Layer 2 of a small transformer language model trained on English Wikipedia (10 layers, counted from 0, width 128).
A neuron's activation on a vector x is GELU(weights . x + bias), where the dot is the dot product.

Input weights of the MLP neurons that the questions are about. A number n stands for (n - 128) times 0.0054.
n9 (bias -0.014): 146, 74, 120, 126, 146, 143, 151, 107, 118, 140, 134, 139, 148, 175, 139, 116, 134, 123, 152, 110, 106, 167, 146, 83, 170, 125, 160, 151, 97, 160, 150, 102, 81, 148, 141, 126, 104, 50, 90, 143, 109, 74, 169, 122, 65, 119, 111, 182, 115, 162, 176, 134, 139, 132, 109, 60, 118, 148, 72, 112, 158, 183, 194, 114, 111, 140, 142, 137, 125, 161, 112, 159, 100, 162, 95, 133, 112, 42, 97, 84, 100, 143, 144, 133, 134, 115, 141, 118, 101, 101, 158, 157, 140, 123, 170, 175, 112, 105, 103, 138, 91, 122, 136, 120, 120, 140, 104, 167, 124, 198, 124, 108, 94, 130, 174, 122, 159, 133, 103, 78, 109, 136, 125, 183, 132, 72, 107, 127
n98 (bias -0.033): 115, 122, 148, 91, 158, 153, 118, 132, 91, 92, 137, 126, 88, 123, 170, 156, 119, 124, 188, 102, 156, 119, 107, 102, 93, 188, 121, 113, 108, 121, 125, 82, 128, 130, 140, 96, 126, 126, 99, 131, 164, 126, 125, 167, 92, 142, 109, 74, 99, 145, 104, 173, 99, 116, 172, 165, 123, 115, 115, 144, 91, 105, 155, 110, 180, 198, 147, 132, 133, 192, 94, 129, 122, 120, 88, 80, 75, 123, 141, 97, 139, 182, 109, 102, 106, 152, 131, 173, 124, 154, 114, 98, 82, 212, 145, 93, 161, 143, 125, 115, 118, 134, 114, 111, 138, 152, 135, 131, 129, 130, 141, 102, 155, 182, 131, 124, 114, 164, 160, 127, 129, 108, 148, 134, 93, 99, 137, 142
n101 (bias -0.039): 83, 184, 129, 110, 55, 164, 134, 90, 171, 99, 57, 117, 104, 138, 138, 67, 102, 149, 115, 173, 143, 112, 123, 127, 148, 129, 134, 144, 129, 108, 163, 162, 128, 96, 110, 92, 141, 168, 81, 209, 94, 103, 160, 80, 175, 128, 98, 119, 120, 85, 142, 214, 189, 101, 96, 78, 100, 170, 174, 81, 75, 153, 226, 114, 125, 144, 177, 161, 189, 92, 86, 145, 109, 127, 167, 144, 165, 168, 130, 168, 173, 163, 84, 92, 119, 65, 162, 154, 120, 129, 163, 157, 117, 120, 153, 124, 128, 120, 159, 164, 118, 80, 146, 91, 229, 205, 80, 115, 126, 103, 127, 68, 127, 119, 89, 98, 109, 117, 147, 82, 174, 204, 121, 109, 91, 20, 94, 170
n137 (bias -0.006): 177, 92, 92, 102, 129, 164, 104, 170, 113, 126, 105, 108, 119, 127, 118, 78, 71, 124, 125, 174, 120, 106, 121, 182, 135, 75, 55, 130, 190, 102, 175, 135, 157, 160, 98, 113, 106, 121, 148, 162, 113, 189, 159, 100, 112, 151, 102, 150, 127, 94, 131, 161, 100, 109, 153, 104, 155, 113, 110, 101, 108, 87, 172, 135, 84, 179, 185, 174, 137, 123, 148, 139, 76, 129, 177, 90, 101, 131, 147, 130, 139, 111, 101, 116, 121, 161, 165, 139, 119, 122, 129, 147, 164, 112, 152, 173, 123, 99, 190, 133, 142, 143, 101, 119, 168, 122, 165, 7, 106, 145, 134, 175, 71, 132, 90, 93, 117, 151, 137, 137, 124, 59, 159, 112, 108, 201, 106, 40
n138 (bias -0.011): 167, 172, 153, 91, 131, 124, 150, 117, 139, 118, 108, 184, 134, 159, 110, 108, 98, 126, 128, 115, 113, 114, 72, 73, 106, 133, 156, 99, 93, 84, 85, 79, 177, 171, 52, 96, 146, 125, 174, 150, 162, 121, 111, 107, 129, 137, 141, 118, 119, 130, 162, 215, 198, 120, 111, 152, 117, 149, 158, 196, 123, 58, 230, 128, 93, 129, 112, 134, 104, 146, 124, 154, 110, 132, 108, 139, 177, 116, 174, 99, 163, 140, 113, 68, 134, 108, 146, 94, 135, 91, 65, 82, 122, 133, 175, 104, 145, 175, 96, 142, 67, 126, 133, 79, 141, 162, 126, 141, 103, 142, 147, 125, 176, 141, 143, 139, 122, 96, 139, 118, 122, 88, 150, 106, 127, 141, 118, 147
n139 (bias -0.059): 141, 58, 128, 117, 68, 56, 180, 125, 214, 163, 60, 150, 122, 120, 143, 160, 50, 113, 121, 123, 62, 180, 77, 93, 200, 136, 164, 212, 134, 96, 89, 170, 159, 117, 75, 158, 58, 120, 128, 90, 105, 118, 188, 21, 125, 155, 139, 128, 121, 120, 77, 227, 128, 88, 145, 78, 95, 132, 130, 123, 178, 202, 92, 86, 175, 94, 141, 139, 94, 134, 124, 155, 100, 152, 120, 193, 133, 152, 109, 132, 80, 121, 155, 163, 128, 135, 114, 154, 99, 116, 175, 192, 153, 87, 150, 178, 198, 115, 162, 123, 92, 114, 115, 113, 154, 181, 161, 113, 72, 127, 90, 124, 103, 155, 181, 80, 114, 91, 137, 175, 148, 113, 126, 101, 145, 131, 91, 80
n169 (bias -0.039): 142, 112, 210, 120, 115, 35, 147, 139, 126, 140, 116, 116, 168, 114, 132, 124, 134, 119, 131, 125, 141, 183, 118, 143, 126, 125, 73, 184, 113, 151, 145, 98, 90, 139, 197, 147, 88, 97, 128, 155, 52, 175, 141, 71, 123, 106, 123, 130, 177, 104, 125, 143, 79, 134, 150, 160, 119, 130, 142, 115, 183, 122, 178, 83, 74, 122, 141, 147, 88, 122, 97, 69, 169, 80, 110, 121, 120, 103, 119, 128, 152, 151, 113, 128, 162, 126, 134, 141, 128, 113, 171, 86, 133, 132, 157, 165, 152, 133, 82, 73, 125, 136, 155, 71, 194, 133, 114, 140, 114, 107, 86, 118, 127, 88, 107, 206, 137, 167, 116, 151, 128, 107, 145, 147, 139, 126, 181, 90
n184 (bias -0.048): 118, 90, 97, 50, 181, 133, 115, 95, 119, 119, 101, 158, 155, 180, 185, 156, 150, 160, 140, 138, 185, 83, 158, 141, 109, 200, 147, 110, 99, 126, 79, 129, 172, 128, 148, 145, 146, 126, 124, 130, 102, 119, 140, 149, 177, 190, 104, 48, 90, 146, 177, 119, 160, 125, 127, 127, 133, 206, 108, 138, 145, 156, 173, 100, 137, 113, 163, 101, 94, 128, 106, 79, 164, 129, 75, 98, 87, 74, 134, 82, 71, 184, 85, 127, 64, 192, 144, 110, 122, 111, 139, 127, 127, 154, 136, 116, 60, 50, 193, 185, 90, 75, 108, 130, 129, 90, 163, 101, 108, 115, 104, 149, 129, 135, 180, 102, 121, 183, 154, 138, 164, 122, 112, 164, 123, 131, 152, 134
n190 (bias -0.034): 126, 143, 103, 105, 134, 102, 154, 144, 132, 156, 108, 129, 126, 85, 109, 124, 147, 135, 111, 108, 148, 143, 103, 129, 112, 162, 128, 197, 122, 129, 124, 140, 141, 140, 124, 134, 130, 115, 124, 135, 109, 199, 163, 140, 178, 157, 126, 115, 122, 131, 145, 136, 127, 119, 114, 148, 138, 139, 89, 76, 162, 99, 92, 154, 155, 129, 123, 111, 149, 120, 144, 122, 86, 173, 161, 95, 101, 123, 110, 110, 116, 143, 172, 158, 124, 100, 105, 160, 60, 93, 132, 89, 121, 159, 106, 138, 123, 106, 131, 129, 149, 155, 125, 113, 163, 148, 118, 142, 125, 135, 128, 85, 119, 145, 107, 107, 142, 90, 108, 169, 138, 76, 131, 132, 136, 135, 96, 163
n202 (bias -0.056): 191, 121, 141, 154, 49, 70, 147, 74, 208, 155, 81, 159, 131, 179, 79, 127, 162, 133, 118, 140, 171, 102, 109, 86, 107, 161, 156, 148, 148, 33, 169, 145, 85, 83, 116, 129, 148, 67, 123, 171, 102, 142, 171, 99, 141, 190, 114, 104, 126, 151, 145, 120, 146, 91, 117, 128, 120, 112, 112, 123, 146, 158, 31, 133, 131, 173, 189, 143, 159, 98, 139, 158, 126, 78, 105, 163, 130, 82, 103, 181, 162, 129, 155, 94, 142, 153, 144, 157, 156, 67, 128, 105, 102, 156, 156, 143, 166, 82, 128, 69, 127, 195, 93, 110, 137, 170, 107, 85, 215, 186, 98, 91, 143, 90, 200, 124, 105, 132, 121, 54, 151, 133, 184, 156, 155, 139, 89, 74
n203 (bias -0.022): 76, 94, 87, 163, 119, 131, 177, 140, 152, 135, 124, 77, 95, 125, 53, 90, 173, 183, 131, 94, 154, 122, 103, 100, 113, 120, 153, 129, 166, 125, 142, 126, 116, 162, 161, 139, 178, 164, 87, 154, 152, 175, 96, 131, 101, 66, 131, 167, 143, 72, 116, 145, 96, 153, 147, 100, 127, 120, 134, 149, 123, 137, 213, 130, 170, 148, 97, 145, 130, 116, 133, 121, 124, 162, 101, 133, 87, 137, 158, 115, 145, 171, 130, 210, 115, 84, 159, 137, 74, 109, 191, 173, 98, 48, 126, 91, 95, 105, 111, 137, 126, 161, 189, 177, 81, 105, 116, 75, 92, 138, 108, 129, 190, 166, 150, 154, 95, 112, 129, 154, 131, 139, 170, 151, 115, 56, 140, 120
n227 (bias -0.024): 87, 166, 140, 93, 179, 179, 109, 117, 73, 164, 141, 118, 118, 177, 117, 104, 93, 87, 159, 95, 163, 126, 120, 139, 136, 54, 85, 171, 97, 120, 95, 172, 140, 155, 112, 158, 55, 140, 105, 143, 59, 92, 89, 85, 131, 148, 187, 107, 127, 133, 63, 67, 153, 177, 145, 194, 172, 110, 99, 182, 141, 157, 70, 126, 175, 78, 191, 79, 121, 69, 118, 183, 87, 140, 194, 157, 137, 129, 142, 167, 118, 136, 172, 169, 126, 175, 178, 131, 119, 124, 103, 84, 80, 131, 137, 137, 117, 109, 151, 113, 176, 185, 125, 129, 210, 188, 101, 117, 76, 68, 88, 138, 100, 135, 109, 80, 120, 150, 106, 156, 62, 126, 155, 174, 116, 106, 140, 87
n288 (bias -0.034): 171, 126, 122, 75, 156, 128, 151, 146, 42, 177, 129, 118, 168, 137, 100, 150, 120, 96, 100, 108, 196, 137, 146, 172, 108, 97, 105, 148, 181, 120, 115, 159, 137, 130, 127, 120, 128, 116, 145, 103, 117, 137, 133, 109, 107, 180, 78, 130, 60, 132, 128, 197, 74, 105, 139, 130, 123, 110, 171, 144, 157, 176, 93, 128, 169, 111, 62, 137, 116, 157, 123, 150, 180, 87, 163, 123, 136, 80, 153, 48, 137, 105, 146, 119, 92, 189, 144, 141, 84, 145, 117, 80, 144, 183, 85, 110, 202, 62, 94, 159, 91, 102, 107, 106, 138, 107, 97, 130, 139, 134, 154, 108, 157, 127, 140, 183, 91, 132, 184, 145, 120, 77, 110, 123, 114, 126, 236, 139
n454 (bias -0.049): 151, 157, 151, 166, 145, 115, 103, 88, 107, 148, 94, 169, 141, 141, 83, 124, 87, 111, 137, 141, 143, 71, 112, 94, 161, 70, 115, 106, 117, 91, 133, 155, 161, 138, 97, 89, 125, 126, 201, 104, 82, 116, 145, 113, 101, 171, 50, 83, 194, 148, 161, 133, 61, 148, 162, 219, 179, 119, 99, 144, 143, 90, 105, 69, 129, 192, 167, 154, 43, 103, 77, 107, 121, 125, 91, 112, 150, 97, 124, 210, 103, 132, 122, 178, 167, 116, 100, 98, 67, 131, 115, 145, 108, 94, 135, 156, 116, 155, 203, 122, 100, 166, 132, 168, 173, 134, 132, 148, 120, 110, 104, 124, 111, 200, 92, 119, 136, 160, 155, 118, 129, 138, 160, 78, 141, 151, 149, 134
n504 (bias -0.019): 156, 99, 131, 119, 156, 96, 107, 147, 169, 142, 139, 122, 148, 135, 129, 69, 184, 114, 146, 137, 46, 119, 149, 127, 112, 137, 105, 125, 166, 135, 79, 144, 65, 109, 143, 143, 112, 77, 116, 167, 186, 87, 148, 102, 172, 152, 114, 129, 155, 98, 119, 117, 99, 186, 75, 111, 147, 95, 145, 95, 168, 172, 138, 108, 139, 147, 117, 94, 114, 120, 163, 116, 122, 167, 151, 136, 142, 126, 182, 107, 181, 138, 60, 103, 159, 102, 123, 111, 145, 124, 130, 103, 115, 98, 106, 136, 149, 154, 105, 127, 160, 203, 126, 147, 193, 140, 90, 131, 118, 121, 204, 112, 121, 100, 91, 93, 104, 138, 162, 109, 97, 116, 166, 134, 175, 96, 87, 125

Each question shows a token from some text and the vector x that enters the MLP there. A number n stands for (n - 128) times 0.039.

";": 152, 156, 137, 146, 100, 108, 126, 77, 121, 106, 168, 99, 102, 137, 129, 99, 127, 134, 152, 122, 131, 158, 125, 140, 149, 103, 104, 106, 113, 141, 165, 135, 125, 137, 114, 135, 133, 128, 139, 128, 123, 144, 144, 193, 182, 176, 163, 109, 136, 192, 136, 115, 205, 118, 127, 93, 104, 140, 153, 106, 153, 66, 81, 82, 141, 96, 99, 123, 110, 131, 60, 131, 133, 108, 118, 154, 117, 95, 133, 159, 121, 192, 170, 135, 177, 128, 144, 80, 99, 178, 102, 108, 110, 134, 112, 140, 93, 176, 125, 158, 122, 115, 120, 145, 157, 70, 140, 94, 122, 159, 182, 139, 113, 134, 153, 106, 83, 150, 127, 150, 140, 126, 82, 109, 113, 92, 130, 96
Which three neurons fire most, strongest first? n184, n454, n227

"ary": 157, 118, 161, 125, 137, 112, 193, 77, 127, 118, 193, 66, 122, 122, 124, 93, 119, 127, 145, 144, 111, 128, 112, 164, 131, 120, 158, 122, 150, 148, 184, 127, 149, 129, 167, 105, 125, 148, 131, 137, 141, 142, 112, 194, 140, 148, 121, 119, 116, 152, 108, 106, 170, 102, 114, 87, 107, 146, 168, 106, 148, 61, 73, 79, 151, 114, 88, 94, 119, 143, 87, 133, 117, 106, 121, 154, 128, 131, 132, 167, 140, 203, 143, 119, 155, 109, 165, 77, 153, 165, 138, 148, 119, 132, 112, 156, 95, 133, 103, 116, 136, 120, 170, 143, 178, 53, 144, 122, 116, 130, 169, 153, 109, 131, 138, 88, 103, 141, 158, 152, 137, 114, 82, 91, 79, 97, 123, 96
Which three neurons fire most, strongest first? n203, n101, n504

":": 169, 120, 150, 103, 107, 90, 153, 66, 118, 102, 172, 109, 114, 124, 112, 87, 138, 135, 175, 126, 131, 177, 101, 140, 141, 107, 118, 102, 106, 147, 174, 119, 135, 124, 134, 132, 114, 161, 170, 147, 144, 137, 119, 179, 161, 159, 154, 141, 107, 153, 142, 117, 200, 136, 110, 84, 96, 156, 156, 107, 157, 55, 66, 77, 162, 111, 104, 119, 123, 161, 78, 144, 111, 115, 139, 159, 114, 115, 131, 154, 139, 197, 169, 123, 150, 121, 145, 83, 137, 161, 113, 135, 134, 127, 155, 153, 91, 165, 124, 141, 130, 135, 140, 126, 168, 86, 119, 102, 129, 136, 168, 115, 103, 117, 145, 108, 81, 159, 122, 139, 155, 114, 101, 100, 86, 92, 96, 97
The two highest activations, in order: n101, n138

" round": 154, 144, 125, 116, 103, 90, 157, 71, 135, 69, 176, 80, 116, 132, 99, 83, 159, 124, 157, 110, 139, 165, 124, 145, 127, 130, 138, 121, 103, 144, 202, 115, 139, 107, 179, 126, 123, 165, 122, 116, 117, 136, 117, 169, 124, 153, 132, 145, 121, 136, 117, 128, 169, 125, 75, 98, 145, 132, 145, 120, 136, 47, 49, 85, 143, 106, 90, 102, 136, 143, 104, 137, 122, 93, 115, 151, 123, 136, 138, 138, 143, 205, 158, 124, 159, 115, 159, 83, 123, 165, 121, 150, 127, 108, 135, 138, 96, 155, 141, 149, 130, 130, 124, 136, 150, 72, 141, 125, 116, 155, 208, 176, 111, 167, 133, 108, 100, 144, 96, 142, 159, 131, 101, 119, 118, 120, 99, 113
Which neuron lights up most? n203

"H": 137, 124, 130, 135, 128, 90, 153, 66, 98, 101, 167, 95, 119, 130, 111, 85, 140, 118, 144, 122, 128, 176, 101, 156, 139, 111, 118, 137, 109, 136, 175, 157, 137, 149, 121, 126, 106, 138, 138, 129, 132, 169, 122, 202, 128, 148, 145, 133, 94, 152, 128, 125, 182, 152, 101, 106, 112, 139, 172, 119, 159, 39, 43, 95, 161, 126, 82, 142, 138, 127, 91, 148, 133, 103, 113, 182, 97, 146, 128, 120, 130, 197, 139, 148, 184, 143, 177, 93, 138, 169, 124, 134, 98, 126, 114, 136, 72, 194, 104, 129, 124, 148, 99, 117, 151, 84, 129, 118, 119, 145, 170, 153, 115, 89, 120, 97, 90, 155, 121, 136, 158, 121, 105, 114, 108, 127, 114, 124
The two highest activations, in order: n227, n190

"ap": 159, 95, 136, 100, 138, 111, 175, 64, 123, 111, 174, 85, 103, 133, 124, 123, 156, 119, 137, 120, 145, 158, 115, 143, 155, 78, 131, 139, 122, 145, 188, 113, 148, 136, 131, 123, 92, 159, 132, 148, 190, 159, 95, 216, 94, 128, 157, 157, 122, 129, 111, 117, 179, 118, 128, 84, 143, 139, 156, 126, 160, 72, 72, 96, 144, 122, 75, 128, 136, 148, 83, 134, 140, 100, 138, 144, 119, 127, 121, 118, 140, 194, 150, 140, 144, 166, 159, 73, 169, 156, 132, 126, 104, 145, 128, 154, 78, 154, 112, 118, 136, 146, 131, 133, 182, 69, 134, 112, 124, 147, 160, 151, 100, 128, 119, 70, 90, 135, 132, 129, 115, 104, 125, 104, 98, 94, 108, 99
Which neuron lights up most? n227

"orld": 135, 129, 130, 120, 105, 77, 184, 72, 107, 125, 181, 108, 100, 136, 135, 75, 159, 122, 137, 123, 116, 165, 140, 177, 132, 121, 139, 139, 96, 130, 191, 172, 141, 117, 152, 98, 107, 139, 144, 173, 144, 104, 125, 193, 154, 140, 144, 121, 125, 140, 140, 108, 168, 108, 100, 108, 126, 125, 144, 102, 143, 57, 48, 86, 149, 105, 103, 112, 131, 130, 102, 151, 143, 93, 141, 130, 116, 178, 150, 132, 111, 194, 134, 150, 174, 134, 153, 93, 117, 161, 108, 135, 143, 124, 102, 131, 86, 165, 120, 126, 113, 148, 119, 138, 167, 60, 127, 114, 123, 161, 178, 133, 117, 144, 123, 103, 87, 145, 160, 115, 153, 111, 81, 131, 116, 108, 123, 94
The two highest activations, in order: n504, n190

" ": 167, 139, 138, 155, 104, 102, 164, 75, 124, 87, 169, 88, 88, 128, 109, 103, 132, 106, 167, 142, 133, 168, 113, 150, 129, 105, 118, 113, 121, 143, 173, 108, 116, 127, 144, 145, 123, 158, 125, 138, 122, 148, 130, 172, 153, 150, 171, 164, 92, 142, 117, 122, 170, 135, 92, 97, 104, 140, 140, 97, 158, 43, 59, 100, 168, 103, 89, 122, 124, 172, 111, 117, 144, 111, 115, 168, 112, 106, 112, 188, 118, 183, 153, 130, 156, 146, 167, 97, 97, 163, 101, 133, 124, 124, 114, 142, 110, 182, 99, 149, 143, 130, 118, 139, 131, 58, 129, 113, 150, 146, 186, 154, 106, 122, 139, 121, 95, 159, 136, 131, 172, 130, 81, 87, 117, 107, 95, 109
Which neuron lights up most? n202

"rd": 165, 121, 125, 109, 98, 97, 149, 66, 125, 117, 174, 93, 114, 128, 89, 79, 127, 120, 168, 131, 114, 166, 104, 179, 155, 121, 121, 97, 117, 134, 198, 132, 139, 136, 167, 126, 134, 155, 152, 134, 152, 168, 95, 190, 105, 125, 140, 136, 92, 146, 118, 125, 190, 129, 84, 106, 139, 112, 135, 128, 150, 53, 64, 93, 148, 111, 96, 135, 130, 162, 90, 132, 119, 112, 134, 163, 89, 140, 148, 194, 139, 180, 145, 128, 140, 120, 155, 90, 139, 163, 131, 134, 129, 125, 142, 143, 81, 137, 97, 129, 141, 123, 101, 113, 171, 75, 127, 114, 120, 149, 200, 135, 128, 134, 140, 77, 104, 136, 146, 144, 159, 119, 99, 100, 108, 117, 118, 99
Which neuron lights up most? n137

"v": 142, 112, 161, 129, 113, 88, 154, 63, 111, 119, 134, 82, 127, 117, 129, 101, 122, 129, 151, 128, 122, 173, 127, 162, 177, 105, 124, 124, 127, 148, 192, 110, 115, 98, 135, 125, 93, 139, 135, 164, 155, 204, 124, 220, 123, 130, 158, 139, 96, 168, 107, 134, 164, 115, 155, 87, 128, 148, 155, 132, 156, 68, 99, 91, 144, 95, 81, 130, 141, 134, 83, 151, 145, 103, 109, 158, 93, 111, 121, 172, 123, 172, 166, 122, 134, 151, 159, 71, 163, 173, 147, 121, 122, 109, 76, 178, 104, 135, 97, 137, 150, 146, 112, 100, 132, 73, 151, 125, 130, 158, 156, 147, 136, 119, 135, 109, 88, 139, 119, 143, 116, 99, 98, 90, 147, 104, 88, 103
The most active neuron and its activation: n169, at about 1.4

"a": 155, 110, 146, 119, 115, 87, 140, 58, 118, 98, 186, 91, 94, 135, 107, 119, 141, 122, 145, 152, 144, 153, 121, 155, 142, 96, 135, 114, 142, 127, 181, 125, 136, 153, 141, 130, 119, 144, 130, 127, 165, 146, 129, 204, 147, 150, 143, 125, 118, 157, 101, 142, 177, 97, 121, 117, 131, 140, 152, 102, 154, 51, 78, 88, 161, 123, 99, 116, 159, 111, 107, 112, 128, 116, 118, 170, 112, 132, 130, 149, 119, 214, 154, 137, 164, 135, 162, 49, 145, 168, 126, 127, 92, 104, 115, 159, 81, 168, 94, 119, 86, 153, 126, 128, 151, 85, 142, 132, 131, 159, 181, 143, 97, 132, 135, 88, 87, 168, 120, 106, 134, 108, 77, 126, 104, 118, 98, 127
Which neuron lights up most? n202

"|": 146, 132, 126, 149, 94, 87, 168, 71, 120, 105, 166, 111, 111, 116, 110, 89, 163, 115, 188, 129, 120, 159, 109, 156, 145, 93, 148, 122, 114, 137, 177, 132, 130, 142, 131, 119, 131, 123, 132, 145, 154, 141, 111, 195, 157, 139, 170, 123, 100, 150, 116, 109, 168, 134, 90, 111, 104, 141, 184, 101, 149, 68, 65, 72, 162, 104, 77, 141, 136, 143, 97, 149, 134, 105, 134, 153, 137, 136, 111, 168, 126, 203, 150, 151, 145, 130, 160, 96, 105, 173, 113, 141, 125, 127, 125, 124, 106, 169, 152, 130, 153, 152, 150, 131, 147, 85, 129, 93, 137, 137, 188, 145, 114, 109, 112, 101, 71, 134, 99, 128, 129, 132, 85, 81, 121, 93, 144, 86
Which neuron lights up most? n203

"is": 151, 89, 156, 78, 130, 108, 178, 65, 124, 124, 187, 79, 94, 125, 108, 115, 156, 116, 122, 133, 136, 177, 136, 128, 153, 118, 135, 120, 137, 133, 176, 133, 146, 153, 146, 119, 97, 146, 136, 141, 127, 128, 96, 218, 107, 134, 147, 134, 127, 122, 93, 134, 172, 121, 124, 100, 152, 149, 172, 100, 167, 79, 79, 95, 145, 137, 109, 111, 128, 117, 100, 128, 140, 110, 125, 171, 116, 137, 117, 160, 136, 215, 165, 106, 153, 153, 159, 67, 155, 190, 129, 141, 102, 114, 161, 154, 90, 155, 115, 119, 108, 108, 121, 123, 167, 65, 143, 134, 145, 143, 159, 129, 115, 117, 141, 87, 92, 157, 135, 128, 128, 101, 98, 102, 95, 96, 105, 77
Which neuron lights up most? n227

"0": 157, 149, 149, 133, 107, 101, 183, 87, 116, 78, 191, 99, 101, 126, 107, 83, 126, 118, 159, 139, 119, 147, 110, 165, 109, 98, 98, 141, 107, 168, 172, 120, 110, 108, 152, 136, 137, 164, 125, 122, 143, 189, 138, 169, 139, 133, 154, 117, 96, 152, 142, 105, 163, 120, 100, 113, 117, 161, 164, 93, 154, 46, 70, 85, 149, 104, 84, 129, 116, 170, 99, 140, 144, 112, 117, 154, 131, 136, 122, 193, 133, 184, 151, 154, 160, 137, 169, 95, 103, 155, 114, 110, 113, 99, 105, 149, 99, 178, 73, 143, 154, 140, 113, 115, 133, 74, 154, 103, 141, 143, 178, 147, 124, 137, 141, 111, 100, 161, 122, 139, 160, 104, 79, 96, 114, 102, 111, 104
Which three neurons fire most, strongest first? n169, n190, n203

" Sm": 144, 134, 154, 107, 103, 92, 148, 73, 106, 107, 168, 63, 126, 149, 121, 112, 124, 141, 156, 118, 152, 162, 113, 172, 192, 100, 124, 116, 122, 133, 194, 128, 122, 166, 129, 128, 87, 139, 111, 135, 157, 153, 99, 212, 125, 136, 145, 111, 100, 161, 96, 126, 180, 121, 104, 77, 130, 153, 154, 140, 137, 58, 69, 102, 150, 116, 89, 119, 124, 153, 114, 142, 128, 101, 121, 137, 113, 106, 104, 141, 124, 150, 145, 143, 169, 152, 172, 69, 128, 135, 134, 105, 126, 95, 132, 140, 93, 200, 118, 138, 156, 134, 131, 171, 160, 97, 112, 112, 148, 152, 178, 155, 120, 132, 144, 75, 99, 124, 141, 131, 120, 89, 88, 99, 126, 123, 102, 132
Which neuron lights up most? n227

"K": 135, 148, 140, 159, 109, 83, 157, 64, 107, 116, 149, 106, 122, 117, 133, 99, 113, 129, 164, 135, 129, 162, 118, 143, 137, 87, 138, 132, 138, 152, 175, 115, 154, 135, 158, 92, 128, 163, 110, 134, 144, 178, 121, 222, 126, 169, 160, 106, 74, 165, 154, 108, 166, 136, 114, 100, 105, 134, 184, 103, 142, 65, 64, 66, 153, 112, 68, 156, 128, 123, 106, 151, 141, 90, 111, 156, 141, 128, 140, 148, 118, 192, 139, 132, 173, 145, 166, 77, 120, 175, 127, 116, 107, 119, 110, 160, 103, 186, 108, 133, 113, 152, 121, 145, 137, 82, 122, 88, 105, 129, 159, 148, 112, 117, 127, 91, 115, 137, 125, 121, 159, 128, 93, 108, 109, 114, 120, 107
Which neuron lights up most? n454

" |": 169, 128, 146, 135, 107, 97, 168, 70, 116, 84, 182, 100, 107, 121, 113, 100, 141, 121, 164, 126, 129, 147, 110, 156, 142, 97, 104, 100, 125, 149, 174, 108, 119, 127, 127, 137, 121, 151, 147, 130, 130, 143, 135, 170, 171, 162, 165, 145, 118, 162, 124, 119, 176, 142, 109, 103, 118, 136, 161, 90, 160, 54, 76, 71, 151, 107, 87, 147, 123, 164, 101, 138, 117, 100, 124, 153, 114, 130, 115, 158, 115, 190, 158, 139, 145, 126, 148, 91, 122, 178, 99, 119, 113, 115, 124, 135, 94, 167, 109, 161, 149, 126, 125, 158, 150, 84, 122, 107, 141, 142, 210, 143, 108, 107, 144, 96, 81, 154, 117, 150, 155, 113, 79, 90, 127, 95, 120, 104
Which neuron lights up most? n504

"3": 161, 127, 142, 99, 113, 95, 172, 68, 109, 105, 174, 129, 88, 132, 104, 92, 121, 118, 162, 116, 138, 177, 101, 147, 119, 119, 116, 109, 127, 150, 176, 138, 116, 144, 148, 121, 91, 162, 161, 114, 159, 171, 107, 184, 122, 105, 154, 132, 92, 150, 109, 144, 198, 96, 115, 89, 135, 164, 151, 94, 133, 55, 61, 89, 143, 107, 104, 126, 148, 178, 78, 146, 125, 116, 119, 144, 111, 125, 130, 156, 140, 196, 163, 136, 150, 117, 180, 98, 146, 152, 130, 127, 129, 134, 136, 137, 85, 166, 93, 139, 109, 129, 123, 128, 160, 64, 137, 129, 144, 150, 180, 132, 114, 133, 158, 99, 90, 154, 127, 145, 145, 104, 96, 116, 101, 107, 92, 124
Which three neurons fire most, strongest first? n98, n138, n190

"anguage": 137, 113, 139, 79, 140, 98, 204, 54, 119, 127, 178, 89, 142, 119, 96, 119, 143, 117, 148, 115, 121, 144, 146, 161, 152, 105, 126, 121, 140, 149, 193, 152, 120, 147, 147, 88, 86, 166, 152, 139, 151, 140, 107, 191, 149, 144, 100, 129, 111, 161, 130, 127, 198, 109, 124, 108, 109, 135, 128, 107, 156, 64, 47, 87, 162, 96, 113, 103, 134, 163, 98, 128, 123, 98, 105, 144, 127, 122, 120, 145, 114, 194, 149, 140, 181, 130, 142, 96, 124, 142, 138, 144, 128, 130, 124, 154, 129, 140, 110, 130, 121, 156, 107, 128, 139, 59, 145, 116, 126, 157, 175, 142, 97, 118, 159, 94, 112, 143, 141, 115, 144, 128, 74, 130, 105, 115, 127, 95
The most active neuron and its activation: n288, at about 1.2

" Res": 134, 108, 128, 136, 95, 93, 164, 62, 95, 105, 168, 102, 124, 121, 104, 102, 134, 125, 113, 103, 128, 163, 114, 142, 173, 108, 137, 146, 137, 129, 176, 130, 135, 144, 144, 130, 84, 129, 143, 138, 126, 124, 99, 198, 158, 123, 145, 127, 116, 164, 100, 143, 198, 99, 121, 91, 102, 129, 142, 121, 175, 56, 49, 105, 166, 128, 86, 120, 124, 183, 101, 112, 142, 116, 135, 154, 108, 112, 92, 157, 119, 187, 163, 131, 168, 135, 154, 72, 138, 172, 135, 139, 152, 113, 114, 140, 112, 173, 101, 166, 139, 94, 133, 129, 144, 65, 139, 142, 148, 133, 166, 129, 114, 120, 157, 97, 94, 151, 167, 134, 132, 118, 86, 120, 144, 133, 80, 123
The most active neuron and its activation: n139, at about 1.2

"th": 150, 102, 122, 117, 104, 99, 154, 68, 148, 102, 180, 101, 112, 152, 95, 98, 135, 125, 160, 122, 121, 185, 102, 182, 142, 116, 127, 110, 110, 132, 198, 130, 125, 135, 145, 148, 129, 152, 146, 153, 139, 165, 97, 183, 113, 126, 144, 134, 88, 146, 129, 120, 175, 141, 96, 115, 133, 124, 124, 125, 130, 40, 55, 84, 144, 112, 90, 115, 145, 159, 97, 117, 128, 99, 147, 164, 107, 166, 132, 185, 154, 180, 140, 133, 156, 115, 146, 89, 158, 154, 125, 139, 109, 119, 141, 142, 79, 131, 82, 146, 139, 137, 98, 131, 172, 75, 147, 124, 118, 150, 196, 135, 107, 123, 141, 68, 96, 130, 159, 139, 146, 107, 121, 84, 117, 122, 112, 116
The two highest activations, in order: n137, n504

"old": 146, 126, 129, 125, 106, 94, 171, 68, 96, 122, 169, 73, 98, 116, 127, 97, 130, 138, 172, 151, 111, 164, 148, 173, 148, 122, 124, 121, 121, 144, 187, 131, 144, 114, 152, 99, 136, 134, 129, 139, 163, 157, 106, 209, 138, 138, 146, 111, 121, 155, 101, 109, 181, 121, 115, 111, 119, 150, 178, 98, 157, 46, 62, 112, 130, 98, 76, 97, 119, 126, 98, 162, 151, 109, 113, 129, 120, 127, 122, 152, 131, 183, 166, 124, 163, 114, 170, 80, 117, 180, 142, 140, 134, 95, 116, 137, 94, 134, 97, 98, 118, 127, 145, 126, 168, 87, 133, 111, 90, 156, 186, 167, 142, 147, 145, 119, 112, 138, 121, 143, 132, 112, 103, 94, 96, 102, 109, 106
Which neuron lights up most? n203